Layer 7 of a small transformer language model trained on English Wikipedia (13 layers, counted from 0, width 96).
A neuron's activation on a vector x is SiLU(gate . x + bias) times (in . x + bias), where the dot is the dot product.

Input weights of the MLP neurons that the questions are about. A number n stands for (n - 500) times 0.0012.
n1 gate (bias -0.128): 403 467 277 631 492 720 347 641 559 686 350 277 488 492 645 450 504 401 530 537 282 553 567 541 452 384 557 348 310 406 605 538 157 332 631 572 444 485 530 328 651 718 114 456 561 340 455 616 364 500 545 279 578 466 561 449 557 489 342 573 314 485 261 530 482 635 397 455 214 438 652 519 418 542 511 623 427 514 567 655 462 660 655 583 481 552 445 413 710 511 628 579 351 508 511 366
n23 gate (bias -0.021): 348 552 259 700 547 668 480 376 250 459 476 613 278 609 456 589 376 437 536 296 459 485 143 437 579 473 463 598 477 650 523 614 661 540 378 634 457 480 405 431 514 615 431 477 372 507 547 411 490 601 540 563 452 563 446 548 685 559 688 561 449 670 325 413 546 503 611 280 626 477 450 678 521 453 532 442 458 416 641 657 642 281 357 583 460 516 419 404 536 453 400 480 562 477 536 581
n52 gate (bias -0.422): 461 497 329 402 464 553 561 429 678 414 436 521 409 549 573 503 512 456 596 476 543 481 591 578 358 665 376 518 530 422 503 485 394 542 399 675 488 503 636 516 543 345 515 444 458 542 523 485 182 449 461 447 417 518 660 457 603 799 503 792 271 459 431 311 406 465 477 594 404 488 597 450 488 500 569 424 610 508 435 530 628 655 600 640 575 476 497 364 506 431 509 351 476 536 448 564
n58 gate (bias -0.254): 339 581 410 352 416 661 668 551 534 468 602 566 637 447 542 622 531 493 634 476 574 545 622 362 630 521 705 272 517 635 689 639 456 486 453 618 322 384 303 471 397 518 593 237 528 521 556 445 386 521 559 612 657 637 476 523 437 476 406 603 684 425 824 729 663 510 381 578 362 430 409 545 747 587 450 489 597 588 622 503 583 521 568 552 521 346 487 653 277 479 548 637 520 479 624 609
n74 gate (bias -0.324): 520 609 587 512 403 381 528 429 531 685 480 408 458 451 456 454 415 660 488 583 358 608 492 524 551 382 484 476 440 492 568 496 382 419 581 403 599 417 496 371 410 326 389 215 666 326 556 556 317 609 404 228 253 262 573 642 512 476 539 735 365 418 508 692 398 743 453 279 456 276 452 516 405 702 253 337 477 444 602 688 603 492 473 815 288 421 442 616 492 388 723 694 137 323 469 350
n100 gate (bias 0.162): 317 628 408 471 464 535 676 601 524 442 489 340 229 587 500 365 479 168 734 648 356 460 287 450 479 634 543 441 464 621 288 432 504 396 596 693 602 546 479 456 380 673 327 486 360 662 354 479 621 314 582 489 511 511 493 589 446 472 500 425 394 455 406 162 556 452 667 430 397 352 479 437 419 443 411 333 462 333 416 461 542 471 653 422 443 577 410 568 344 408 525 627 472 393 548 230
n114 gate (bias -0.294): 504 489 492 534 441 700 381 309 636 368 534 500 588 302 541 706 482 535 588 362 440 394 529 467 590 478 659 468 537 452 423 448 438 567 511 467 751 522 406 584 617 270 362 543 541 645 738 405 407 548 332 661 315 336 426 581 967 551 550 620 504 421 539 379 676 376 525 558 434 411 611 355 534 422 479 448 359 376 475 614 522 530 493 537 643 384 239 242 582 559 474 493 377 330 739 448
n144 gate (bias 0.617): 482 396 541 658 540 484 559 660 427 369 674 615 478 514 530 677 444 466 521 450 397 399 550 423 560 418 508 589 476 364 460 473 500 613 451 446 598 513 408 448 300 613 458 588 562 581 618 513 541 599 473 360 434 484 406 549 478 405 606 477 665 516 379 497 508 454 565 529 444 580 581 415 555 365 541 758 490 560 505 375 524 360 523 325 516 455 420 531 531 481 540 249 553 580 472 511
n148 gate (bias -0.450): 496 405 455 378 325 554 416 504 461 500 404 641 542 400 387 503 657 648 666 557 511 618 582 427 504 500 748 593 376 453 540 668 482 463 434 379 446 744 557 395 448 320 417 525 717 434 590 662 394 434 413 724 496 666 796 615 317 744 422 402 377 532 538 362 553 490 528 572 417 391 244 759 466 365 272 441 392 493 632 435 428 588 493 547 464 752 507 542 376 544 457 371 500 423 796 529
n151 gate (bias 0.152): 431 550 466 304 536 649 348 521 503 472 448 638 349 555 637 471 542 509 422 497 268 587 648 500 580 349 518 577 473 557 374 530 435 543 584 621 392 315 675 587 599 671 491 324 375 272 474 410 529 503 416 494 643 467 670 494 533 536 438 367 506 470 674 373 506 378 550 473 470 419 633 342 709 433 419 626 457 486 364 563 464 527 559 434 404 557 362 599 562 473 653 521 533 415 605 387
n173 gate (bias -0.253): 375 531 226 391 611 621 480 554 561 581 572 299 537 480 424 631 571 525 811 602 412 430 384 575 570 460 627 488 512 520 312 440 562 500 496 599 794 422 450 247 378 560 253 550 859 360 376 422 366 520 319 442 589 512 556 511 596 488 196 747 618 380 554 397 349 523 442 411 445 534 401 672 716 703 725 468 458 382 325 622 492 695 546 398 508 625 389 413 508 330 547 484 675 341 466 212
n185 gate (bias -0.469): 482 662 427 345 701 339 365 380 446 720 575 622 427 288 392 574 388 811 389 474 477 565 442 589 584 413 574 511 459 567 555 660 522 695 585 616 456 610 347 523 454 500 518 583 713 638 552 379 493 571 603 519 367 272 478 532 635 394 648 571 500 645 403 567 504 575 681 292 518 686 631 416 416 694 407 602 703 562 569 567 717 335 384 544 437 742 612 283 446 511 570 383 401 299 752 534
n192 gate (bias 0.311): 475 347 493 604 455 288 603 491 413 293 523 465 503 441 606 473 564 406 471 389 490 456 553 570 393 604 449 418 577 666 576 294 472 464 574 593 544 497 453 454 575 338 582 422 390 255 490 570 655 387 347 383 523 554 320 429 332 336 472 599 596 422 392 398 541 380 469 484 532 599 445 449 622 484 318 471 654 533 572 609 519 516 572 430 372 566 540 614 316 637 608 342 270 208 391 490
n232 gate (bias -0.377): 601 283 572 675 577 373 641 679 397 496 534 489 393 272 419 528 548 427 383 446 470 680 514 310 705 392 570 550 511 474 627 629 691 696 619 507 282 554 396 246 455 437 562 461 652 640 441 642 443 585 405 577 590 598 327 640 773 554 468 525 401 687 442 485 539 595 421 392 354 383 408 308 447 743 306 414 246 613 608 504 544 581 500 660 471 500 472 592 396 314 485 692 453 452 532 637
n239 gate (bias -0.222): 430 726 252 482 411 483 432 528 661 764 554 391 537 410 514 212 227 522 623 455 557 464 666 430 486 511 751 431 465 595 423 606 354 518 436 362 524 389 424 420 688 290 455 466 593 425 466 514 414 582 563 356 591 343 493 503 560 507 383 531 568 469 630 504 666 524 286 406 461 432 592 685 471 298 541 410 361 500 417 563 381 532 579 563 616 406 401 439 414 426 654 580 611 843 654 436
n1 in (bias 0.015): 515 518 531 564 437 566 399 522 482 451 462 349 573 624 548 458 511 399 301 449 474 702 467 386 569 440 522 591 370 711 368 467 529 425 489 578 262 529 460 569 348 489 548 378 433 560 484 592 439 723 633 508 363 595 511 553 578 219 594 596 496 623 601 641 583 528 359 671 655 546 586 222 339 645 564 489 696 542 660 500 761 388 561 555 821 441 345 504 655 426 275 570 839 329 407 302
n23 in (bias -0.283): 448 551 446 610 525 396 825 428 605 744 571 626 642 500 521 659 444 456 500 566 638 435 538 566 548 486 542 455 521 434 455 760 438 472 393 261 372 462 555 294 482 507 850 439 811 278 387 573 490 454 448 584 374 503 560 658 447 404 398 476 503 428 559 643 459 729 592 651 611 507 465 635 384 430 574 628 534 637 359 430 476 394 503 570 416 631 626 594 384 584 510 431 593 728 520 433
n52 in (bias -0.270): 429 614 355 265 679 414 504 337 592 422 388 621 532 527 309 471 447 389 508 354 485 556 552 466 463 573 485 422 569 500 598 599 362 619 344 504 763 646 534 637 407 327 237 703 661 776 696 707 496 569 670 524 430 609 496 435 332 567 548 770 445 389 277 148 522 285 463 519 485 365 542 556 715 515 577 508 664 447 604 504 515 454 618 511 757 661 456 584 430 443 477 564 537 291 474 619
n58 in (bias -0.192): 301 323 471 480 496 609 804 701 773 395 637 307 426 387 512 553 389 612 665 582 668 690 523 524 492 395 456 422 560 457 559 429 516 552 470 440 524 699 418 500 447 608 461 642 748 672 526 673 423 257 374 463 663 414 814 659 560 379 661 626 508 438 442 603 670 485 674 500 319 584 552 484 582 305 401 468 359 600 236 492 461 520 469 461 614 418 477 519 569 176 701 437 831 607 619 524
n74 in (bias -0.142): 565 743 635 325 492 294 401 480 325 496 387 716 560 383 451 430 401 663 480 508 529 489 412 594 673 392 664 287 673 688 760 410 488 504 551 619 553 840 645 373 596 583 731 659 723 331 624 496 520 677 533 487 567 366 739 512 368 544 524 453 188 620 552 332 580 465 616 516 304 472 739 662 496 752 496 550 555 680 556 684 845 517 484 537 602 476 643 610 584 267 435 415 423 492 552 604
n100 in (bias 0.588): 600 402 550 606 553 566 391 573 384 424 451 478 686 584 515 397 627 492 589 482 466 600 562 340 452 473 309 247 455 597 470 511 731 541 546 474 530 445 496 458 431 398 467 409 654 391 395 622 590 432 426 558 220 563 447 407 534 408 398 511 518 296 547 396 361 202 391 482 552 486 320 356 419 372 698 876 457 647 782 627 711 270 318 266 619 526 514 504 525 407 485 264 625 586 413 624
n114 in (bias -0.140): 446 459 461 650 687 421 440 541 533 621 663 538 482 272 453 372 449 544 374 738 641 543 409 799 754 267 500 525 611 728 609 530 633 376 334 623 349 454 608 273 366 671 483 389 573 547 527 613 336 547 567 531 52 370 411 646 487 396 426 541 639 537 327 622 529 569 591 529 374 537 538 650 509 623 630 276 342 362 600 394 290 470 479 206 412 471 714 447 215 331 550 768 433 475 771 286
n144 in (bias -0.111): 687 441 487 425 497 554 662 494 456 536 657 481 734 421 581 402 558 561 567 525 585 470 267 263 544 533 487 617 455 365 529 568 604 461 327 339 417 440 566 184 368 568 634 494 383 494 448 538 372 445 545 611 414 529 574 583 578 563 619 481 605 616 524 583 459 627 440 509 817 680 345 459 669 490 525 588 438 365 601 490 513 487 538 452 487 583 463 657 303 590 516 462 699 590 572 536
n148 in (bias -0.073): 554 493 507 282 628 600 368 457 588 433 463 638 322 238 580 541 274 359 536 468 456 574 792 341 593 511 682 557 741 670 410 456 529 324 521 504 421 507 539 489 504 581 557 546 515 727 383 687 352 474 619 743 366 432 580 570 698 421 571 472 497 525 408 591 645 476 539 582 540 769 409 636 642 420 563 530 423 405 414 351 266 500 376 626 583 471 327 500 518 333 644 428 450 271 584 691
n151 in (bias 0.037): 293 536 497 517 433 464 423 526 205 387 510 576 438 476 554 522 540 643 328 500 567 429 556 590 592 500 383 493 413 803 530 383 375 567 522 544 632 579 464 727 578 429 645 587 621 611 658 437 607 714 248 392 565 490 473 430 302 461 448 398 619 767 468 573 546 538 588 647 619 487 453 625 548 510 404 527 487 338 425 507 606 345 403 609 570 378 526 606 468 656 613 648 671 433 448 638
n173 in (bias 0.098): 434 589 449 432 504 420 394 445 459 486 521 542 595 346 648 340 472 511 486 632 390 529 517 500 158 589 563 352 592 507 698 366 386 581 339 454 476 438 369 224 468 457 490 694 415 620 564 674 616 295 238 430 406 361 253 581 461 424 623 605 541 469 415 482 476 463 754 486 552 378 701 521 453 447 568 725 473 257 627 458 622 436 688 493 441 691 473 443 497 364 430 618 531 539 432 539
n185 in (bias -0.141): 546 621 603 551 708 454 302 246 375 671 710 358 556 464 439 443 511 552 266 345 576 596 437 564 563 453 568 580 650 692 627 439 630 425 589 310 507 553 311 496 518 385 405 389 482 457 492 655 497 364 677 597 562 489 375 350 475 581 507 551 658 615 650 557 497 616 500 689 684 545 600 458 397 396 617 746 609 620 364 248 366 353 490 450 635 602 590 541 583 521 514 356 518 389 759 547
n192 in (bias -0.300): 621 439 500 459 554 500 633 285 573 420 698 553 444 385 475 551 324 503 600 643 544 541 623 516 488 609 440 417 658 431 456 645 753 472 470 554 335 550 451 377 365 452 550 485 655 620 639 575 500 718 503 592 416 512 339 587 335 661 351 491 500 571 645 516 396 503 491 488 447 282 513 562 623 667 524 522 467 597 676 453 519 414 561 516 628 525 293 476 405 372 481 516 280 415 530 630
n232 in (bias 0.010): 606 395 423 605 379 610 517 646 323 547 365 768 379 492 633 319 641 600 488 508 387 527 577 269 915 395 438 516 454 690 364 629 663 521 639 745 533 365 378 496 547 345 344 556 454 721 384 508 303 454 484 444 572 484 529 651 609 361 403 401 428 512 591 496 545 599 415 573 500 133 458 300 496 617 548 525 321 395 610 380 418 421 637 549 488 418 412 516 112 389 549 926 500 284 412 592
n239 in (bias 0.356): 496 515 512 453 442 390 298 526 358 390 336 485 576 574 593 464 242 657 378 553 383 400 300 684 712 617 623 711 488 273 511 315 466 500 323 345 542 390 485 262 350 469 382 803 593 492 255 778 392 597 420 339 457 252 423 577 671 508 564 500 567 515 609 366 406 563 639 440 657 496 546 595 222 616 563 547 496 486 526 538 641 597 575 473 267 378 295 681 406 600 619 538 492 315 560 426

Each question shows a token from some text and the vector x that enters the MLP there. A number n stands for (n - 500) times 0.0073.

"Single": 399 570 724 623 465 335 484 372 572 541 436 532 282 598 647 465 587 631 445 602 713 651 365 684 550 587 513 500 500 430 441 429 564 483 593 530 617 508 434 508 506 536 413 364 436 613 739 596 699 485 416 371 541 602 474 510 389 620 385 313 364 418 590 334 456 522 543 525 519 568 478 510 547 361 613 550 499 694 359 463 427 500 392 407 581 629 453 398 600 373 368 601 574 413 418 527
The most active neuron and its activation: n100, at about 0.71

"s": 325 369 335 653 362 466 501 491 577 604 552 548 560 386 563 591 561 713 427 407 380 348 536 190 491 593 695 577 444 695 386 564 509 521 400 239 470 171 531 480 297 556 531 507 489 400 542 573 463 679 421 280 645 496 358 335 562 449 403 487 516 483 447 342 462 503 379 505 397 690 463 493 470 498 600 487 527 566 461 446 356 293 612 536 421 534 419 463 510 487 360 471 662 337 463 493
The most active neuron and its activation: n239, at about 2

"2": 551 217 488 455 462 458 512 369 388 514 443 542 421 623 390 342 401 467 342 481 432 551 550 620 499 550 447 559 434 562 379 511 454 431 565 538 461 557 480 547 635 528 554 667 640 405 723 495 574 345 422 334 479 539 584 436 343 627 651 569 271 436 563 454 638 715 360 544 582 537 501 349 448 555 644 534 626 670 367 559 495 345 646 564 574 288 519 440 509 340 606 545 568 501 372 460
The neuron with the highest activation: n114

"International": 572 468 481 513 699 423 428 406 471 526 640 595 377 488 655 518 541 754 403 576 602 574 498 639 666 587 405 597 431 564 316 591 460 472 549 378 532 441 488 389 478 493 588 407 554 539 702 416 529 443 553 736 396 558 555 412 324 237 489 521 567 677 408 305 397 408 601 453 479 417 415 364 479 357 404 558 646 552 497 449 312 497 494 513 535 671 610 532 481 534 690 498 705 640 609 579
The most active neuron and its activation: n185, at about 3.4

" other": 632 360 440 548 591 484 507 284 315 529 623 506 447 451 847 445 498 728 539 527 509 511 481 576 672 595 439 409 347 479 457 502 467 536 423 475 499 481 423 357 628 448 571 335 591 588 792 618 518 460 597 649 549 557 500 399 511 543 625 636 491 549 456 435 526 458 460 470 459 535 433 397 467 436 443 523 531 411 293 598 395 469 542 483 542 483 551 433 561 427 481 558 532 487 597 575
The three highest activations, in order: n185, n114, n144

"C": 490 513 641 475 504 370 443 407 583 550 613 537 246 554 734 515 460 531 618 510 626 653 479 571 435 468 471 450 614 422 374 423 543 376 456 579 398 487 499 545 431 468 481 631 668 444 579 539 653 564 548 92 530 634 551 586 531 489 443 550 483 367 633 495 634 406 623 513 431 628 457 492 509 583 469 651 464 524 347 466 554 520 534 285 363 497 433 210 555 549 572 379 602 714 491 621
The most active neuron and its activation: n232, at about 0.46

"le": 646 314 255 445 560 500 443 321 378 514 688 677 483 455 808 488 464 613 509 393 515 491 416 643 771 594 534 395 560 470 246 493 472 482 430 450 421 443 445 462 538 583 495 429 502 496 705 392 481 501 579 420 486 443 452 456 484 267 469 628 481 635 472 369 542 456 491 456 388 394 493 539 502 464 416 547 496 483 245 547 378 505 604 616 516 582 588 385 540 481 520 690 446 413 569 531
The most active neuron and its activation: n114, at about 1.8

" ": 659 453 460 518 590 486 404 517 491 469 525 601 626 479 697 517 593 521 532 545 567 583 522 655 618 666 498 383 419 469 307 611 473 533 458 524 502 472 498 630 581 454 594 329 524 563 650 546 361 499 517 115 497 514 456 474 315 442 519 375 552 614 494 388 498 364 471 482 552 439 446 519 511 467 434 872 447 662 336 495 409 581 539 388 499 548 465 294 547 422 513 646 508 412 444 650
The most active neuron and its activation: n151, at about 1.4

" |": 615 497 393 472 608 420 654 488 488 525 534 669 589 414 612 411 573 600 555 423 438 570 457 626 618 768 510 471 433 563 367 648 414 429 430 471 431 469 461 453 547 522 513 427 499 519 890 345 485 490 535 232 556 595 574 562 460 415 543 523 687 529 504 528 502 415 471 416 490 510 497 470 474 433 414 503 468 552 287 643 555 566 657 401 476 633 443 361 551 519 555 641 465 460 521 608
The two highest activations, in order: n151, n148

" either": 529 496 458 529 596 490 459 356 375 456 481 696 470 462 712 535 571 690 665 494 602 511 596 479 607 570 449 420 332 580 516 526 434 536 485 553 461 509 608 374 732 437 584 287 469 699 454 549 543 418 572 454 549 523 480 436 480 639 728 650 479 529 522 300 503 429 431 502 519 459 607 398 488 394 535 297 614 308 409 720 485 535 687 357 322 502 561 524 571 550 478 579 491 508 655 659
The two highest activations, in order: n52, n151

".\"": 728 404 302 458 555 500 499 430 373 486 631 669 581 396 664 523 464 686 545 450 523 471 435 792 709 748 503 411 445 532 271 600 346 373 469 409 437 507 418 462 570 475 411 402 447 530 742 353 418 453 637 438 503 454 568 490 453 323 504 553 613 566 490 427 537 290 485 460 480 332 435 511 418 446 355 444 541 513 329 515 347 509 547 520 589 560 483 437 484 554 582 609 453 462 609 649
The neuron with the highest activation: n114

"son": 294 484 424 547 338 399 540 463 400 552 541 545 460 408 499 544 544 680 772 521 435 429 627 327 609 485 667 619 526 420 553 463 454 415 393 255 545 398 469 507 293 653 490 563 494 308 626 664 509 643 376 384 467 338 406 439 572 317 470 538 472 467 368 344 575 498 237 554 476 658 698 650 591 498 427 539 658 593 587 348 434 435 600 454 441 611 468 381 364 419 496 513 584 417 449 514
The three highest activations, in order: n239, n173, n144

"Album": 445 499 553 337 325 281 448 394 391 657 483 576 352 625 610 443 524 687 546 383 497 567 339 547 575 564 496 638 634 490 415 395 472 393 611 417 617 552 435 524 474 610 449 420 518 490 727 586 831 389 459 419 504 606 497 628 317 484 313 358 410 547 401 281 527 468 381 549 434 526 442 509 488 327 610 544 499 573 746 614 474 458 418 561 493 622 516 467 565 348 577 500 615 580 457 418
The neuron with the highest activation: n100

" of": 395 338 376 625 405 481 363 371 373 381 579 614 630 423 835 510 578 447 451 400 338 435 494 462 587 507 472 499 447 569 437 371 449 563 369 554 492 427 520 351 488 563 568 525 551 569 751 618 496 492 519 586 573 596 496 423 451 491 636 541 589 628 396 478 491 437 537 367 618 736 413 377 577 453 432 471 621 455 416 549 520 430 665 586 414 416 602 414 431 491 485 585 319 598 590 446
The neuron with the highest activation: n144

"st": 465 335 487 745 588 565 428 338 503 379 603 512 516 510 721 362 432 571 523 603 507 517 540 476 525 297 850 429 401 431 434 417 508 543 278 370 516 584 421 407 375 529 515 533 431 619 667 686 461 505 443 373 583 584 477 317 536 445 636 588 335 545 599 391 522 424 329 573 420 692 616 418 539 524 421 491 616 451 468 395 558 488 669 518 488 579 534 263 482 670 447 541 437 478 464 481
The two highest activations, in order: n1, n144

" Won": 540 688 421 699 565 583 389 460 484 629 301 609 346 571 754 409 529 622 537 452 611 520 436 546 672 556 557 444 405 424 472 562 575 474 504 435 572 453 535 502 546 666 583 314 517 454 638 532 570 468 594 359 551 644 628 641 324 392 383 483 629 611 430 499 322 524 438 590 572 562 459 377 498 450 548 481 430 669 499 442 490 597 556 242 488 630 407 408 575 432 396 423 483 323 422 557
The three highest activations, in order: n1, n58, n52

"cl": 374 371 582 533 400 488 648 469 373 566 676 537 505 392 428 428 326 575 605 504 381 570 454 267 603 435 684 484 439 620 516 502 426 666 561 393 464 543 415 568 253 611 460 647 590 384 565 554 469 457 265 498 425 520 594 291 450 486 595 566 423 416 714 612 673 482 289 452 365 528 575 450 438 551 339 414 505 599 471 471 456 526 629 333 408 443 461 498 356 659 498 225 657 489 524 413
The most active neuron and its activation: n58, at about 3.5

" Fu": 499 531 635 366 578 377 331 576 431 498 560 421 184 509 507 310 343 505 467 606 389 459 569 574 533 487 321 447 390 655 415 529 476 427 450 608 508 679 513 549 451 499 571 207 445 347 461 593 510 529 535 399 491 647 648 521 504 445 461 611 593 452 613 527 612 427 700 446 579 588 541 579 437 250 528 542 488 580 160 456 300 648 446 362 497 561 603 332 433 421 302 555 509 427 554 536
The neuron with the highest activation: n151

"\n": 681 416 333 549 588 513 557 368 402 502 631 676 572 413 701 474 543 722 564 433 568 515 511 699 645 694 538 431 465 492 285 629 309 359 471 405 402 542 424 497 571 456 484 388 464 587 711 331 384 420 629 506 509 423 548 488 417 363 476 489 602 559 532 440 539 327 516 402 588 252 427 539 422 519 328 482 530 511 250 563 368 512 563 478 644 569 534 420 470 512 624 556 407 386 545 638
The most active neuron and its activation: n192, at about 0.63

"ts": 336 424 414 658 510 435 532 516 435 498 463 463 437 541 678 632 622 756 532 394 517 448 311 384 539 581 543 557 564 723 389 542 546 487 343 284 550 182 527 333 283 582 531 629 456 548 626 571 498 571 486 271 467 431 502 473 494 413 476 455 351 494 482 405 412 505 380 432 419 702 396 526 399 409 586 465 586 521 555 612 467 387 630 516 279 609 507 497 548 385 455 285 483 394 542 407
The neuron with the highest activation: n144

" Taiwan": 598 733 547 414 545 406 442 620 498 491 482 449 314 577 711 432 612 460 680 556 570 527 507 623 587 436 465 504 501 550 228 567 414 425 473 257 545 516 530 407 580 339 558 352 472 457 650 617 399 424 573 453 499 715 479 550 514 387 557 620 511 387 368 396 534 539 477 480 563 583 378 487 487 254 482 533 636 541 134 439 332 450 422 505 306 549 517 453 650 495 492 366 670 532 626 525
The neuron with the highest activation: n74

" the": 523 474 415 475 457 500 512 333 417 589 688 704 567 463 747 504 593 413 615 475 581 573 620 576 659 538 379 464 477 571 355 483 400 477 423 598 563 445 459 553 557 424 479 345 510 673 881 496 489 380 563 532 495 397 535 431 435 336 519 427 507 599 451 424 494 468 489 464 501 302 617 505 511 422 415 479 418 448 364 552 276 532 487 514 486 394 554 445 422 563 619 481 469 484 471 575
The two highest activations, in order: n151, n114

"il": 546 577 594 576 528 678 542 413 565 303 486 478 433 614 442 495 398 558 565 603 602 363 570 438 573 182 599 343 332 496 602 341 408 484 522 413 564 627 436 286 600 543 556 465 373 365 616 698 331 545 425 416 506 570 507 612 601 610 535 569 452 536 794 514 655 261 345 527 425 564 519 425 490 387 427 624 574 460 457 487 529 495 510 501 403 526 459 414 360 629 452 673 529 560 413 576
The three highest activations, in order: n58, n239, n144

"Professional": 616 525 655 445 725 452 518 459 419 553 713 564 497 406 644 590 423 767 445 546 668 643 496 751 564 668 292 466 435 577 374 527 403 514 473 415 545 372 394 385 563 489 424 400 510 480 724 376 378 374 587 652 681 516 488 395 423 447 612 515 490 677 484 368 414 448 543 438 531 363 511 452 504 338 502 613 535 608 589 447 418 505 598 423 524 534 542 520 488 534 724 491 614 423 569 677
The neuron with the highest activation: n185

" important": 625 456 544 444 703 499 415 428 263 518 595 538 479 509 711 423 506 645 506 340 598 356 544 586 685 505 603 428 435 671 324 475 527 592 559 425 555 634 453 398 550 657 540 417 559 576 697 663 467 388 586 617 548 499 472 457 578 565 624 627 443 673 484 421 448 400 296 506 520 461 487 273 390 341 485 492 505 363 505 614 370 366 501 592 623 407 701 429 496 511 423 570 593 500 603 512
The most active neuron and its activation: n185, at about 1.8

" rest": 410 437 540 553 468 505 398 500 278 621 403 661 637 631 453 275 524 643 501 619 425 646 477 571 520 572 693 361 541 471 411 411 476 428 355 428 536 522 578 486 540 423 646 373 498 614 511 623 660 387 574 560 383 680 513 591 199 443 515 598 502 467 617 445 482 297 616 613 444 484 551 304 527 471 614 434 541 357 388 473 488 670 456 464 359 421 519 222 510 543 218 560 621 502 494 550
The neuron with the highest activation: n100

" is": 664 376 332 527 537 468 532 358 296 431 619 650 577 369 735 504 517 691 605 406 576 505 485 659 722 620 482 385 457 527 213 556 334 469 444 502 417 437 487 457 583 517 496 318 457 581 661 316 456 440 628 495 507 386 481 510 470 390 534 619 517 603 482 499 530 420 595 437 422 288 474 451 465 470 362 502 558 522 257 591 348 492 675 557 552 491 622 387 496 554 553 628 378 470 652 598
The neuron with the highest activation: n114

"er": 359 360 477 360 347 523 538 435 310 396 421 498 460 443 563 468 388 611 715 490 368 375 692 405 532 335 503 450 510 492 465 352 487 427 520 437 663 527 459 501 262 685 437 595 558 390 569 651 381 311 363 426 419 529 436 575 428 468 489 489 438 549 665 465 437 432 62 443 494 755 512 687 422 516 432 476 625 483 713 584 487 351 597 677 513 449 398 445 426 542 495 601 583 518 523 426
The neuron with the highest activation: n239

"or": 459 464 393 370 585 422 499 356 404 612 410 276 395 583 605 323 383 432 685 538 293 572 483 530 424 223 548 384 582 470 700 423 284 474 676 631 503 546 518 544 538 607 518 499 597 242 534 463 611 375 442 334 403 514 509 428 380 419 560 547 409 499 605 653 547 405 412 372 357 310 500 590 350 455 466 525 512 415 658 333 412 560 353 498 525 618 435 559 534 409 390 522 439 597 333 515
The neuron with the highest activation: n74

" Cast": 470 457 443 395 545 402 590 576 275 661 728 726 361 433 602 500 432 614 472 419 544 484 394 608 618 640 571 379 473 449 275 574 505 399 551 455 465 480 274 396 428 574 617 317 466 416 637 639 530 512 631 157 454 565 641 588 461 353 401 440 554 549 514 479 490 272 594 520 365 549 458 362 508 456 409 492 353 513 260 484 408 508 557 440 399 481 530 293 506 468 481 453 510 472 584 365
The neuron with the highest activation: n52

":": 614 546 385 546 679 426 529 452 508 492 349 566 492 521 610 372 654 552 460 364 278 586 512 648 556 519 562 471 492 452 524 634 364 569 417 665 468 558 537 393 440 502 512 499 540 486 788 335 586 442 640 466 553 585 545 475 459 310 791 220 612 614 574 463 595 440 486 470 554 570 555 499 462 449 350 526 501 510 601 514 569 643 684 349 538 394 531 365 522 482 593 542 477 609 385 418
The two highest activations, in order: n148, n1

" ethnic": 559 573 606 385 512 631 282 367 259 638 712 748 431 485 670 440 571 725 559 596 513 563 631 764 576 571 485 441 361 620 462 596 521 590 476 403 395 570 454 429 500 359 586 374 559 468 617 677 569 425 466 661 524 616 363 397 412 546 523 531 585 605 418 466 407 494 478 372 538 636 345 289 554 449 553 564 521 488 349 559 274 456 439 367 500 521 582 532 610 558 498 419 680 525 418 435
The three highest activations, in order: n185, n151, n144

"mar": 619 617 335 535 596 408 408 497 497 596 452 621 394 692 619 293 259 478 590 361 414 542 424 556 493 390 524 685 434 485 465 538 364 525 433 265 425 515 488 486 495 539 484 415 646 421 547 581 626 489 371 685 506 374 311 317 348 364 600 649 562 609 580 448 539 469 530 514 379 512 537 265 617 522 641 497 429 539 576 517 327 479 289 559 427 576 535 489 456 503 422 553 280 388 302 384
The neuron with the highest activation: n58

"aught": 270 435 675 368 666 416 350 366 326 471 229 302 451 595 695 486 500 575 598 448 662 383 540 515 516 411 500 551 455 351 420 282 530 320 550 468 559 553 455 504 437 640 449 539 590 477 570 621 614 463 311 459 356 615 436 606 478 344 217 538 545 482 712 539 514 514 562 533 369 487 544 542 386 364 530 561 529 503 453 619 434 630 502 572 427 464 339 481 536 540 491 563 387 575 699 553
The neuron with the highest activation: n173

" Sol": 549 646 475 369 498 369 627 630 438 638 507 581 321 634 741 368 426 585 532 430 412 498 467 388 598 569 388 610 531 521 399 512 434 596 612 350 464 717 316 564 530 598 607 370 509 409 462 509 571 495 586 486 451 514 578 496 477 458 508 484 499 502 768 753 468 482 598 331 457 587 548 542 444 404 454 544 474 455 422 551 445 435 403 258 323 639 565 408 343 418 185 380 530 448 349 504
The neuron with the highest activation: n52

" in": 500 422 393 605 493 441 401 334 440 338 634 595 592 390 825 709 452 511 618 538 402 466 545 540 638 669 529 538 377 561 402 567 380 480 412 500 490 418 520 454 577 572 616 533 439 491 818 609 532 420 474 596 508 599 578 542 530 432 540 561 494 636 475 452 503 488 608 492 448 644 498 338 477 436 437 583 561 520 378 582 488 459 675 521 553 457 667 464 524 501 482 545 373 501 409 612
The two highest activations, in order: n151, n144

"Se": 347 592 537 513 694 343 579 519 338 524 496 475 235 580 540 313 482 625 315 467 444 696 278 582 648 513 545 554 477 623 543 543 462 404 480 593 372 511 507 603 556 579 471 450 597 527 556 407 532 496 625 446 335 546 582 535 533 523 331 501 515 469 701 744 464 478 635 531 421 431 492 535 443 397 674 511 497 604 488 478 325 468 497 279 397 618 391 283 458 538 328 505 830 379 519 499
The most active neuron and its activation: n185, at about 2

";": 559 332 275 589 477 495 520 513 626 557 561 666 552 361 642 445 559 449 336 408 331 534 472 524 502 529 562 535 586 522 433 660 582 419 427 484 494 446 410 435 481 439 504 453 572 537 748 558 612 676 619 351 755 681 331 514 377 382 695 328 631 390 465 329 487 628 564 414 525 567 491 374 482 443 499 566 531 500 475 470 510 592 694 282 324 514 392 415 591 463 564 514 438 403 457 551
The most active neuron and its activation: n192, at about 1.1

"Australian": 623 696 538 603 487 396 441 459 563 578 532 555 385 525 691 483 542 551 531 464 581 689 497 595 664 543 486 558 426 375 310 507 361 493 486 282 505 476 437 477 524 545 536 453 531 379 766 505 423 445 440 593 463 626 474 243 403 341 485 482 397 456 388 255 503 512 606 522 584 590 488 466 460 272 378 560 528 625 399 394 331 522 437 363 411 538 547 462 603 496 695 487 536 584 426 534
The neuron with the highest activation: n232

"chi": 398 384 605 350 397 496 541 623 399 683 383 456 160 752 496 460 536 447 376 292 269 474 351 553 448 556 305 579 509 487 596 667 428 486 564 560 614 541 460 511 727 463 455 555 716 222 518 496 456 431 463 448 426 498 454 517 412 488 497 617 428 508 544 585 579 653 602 592 452 251 446 427 453 420 541 585 431 558 553 582 516 545 375 647 322 467 440 574 460 359 427 469 450 519 516 346
The most active neuron and its activation: n74, at about 1.7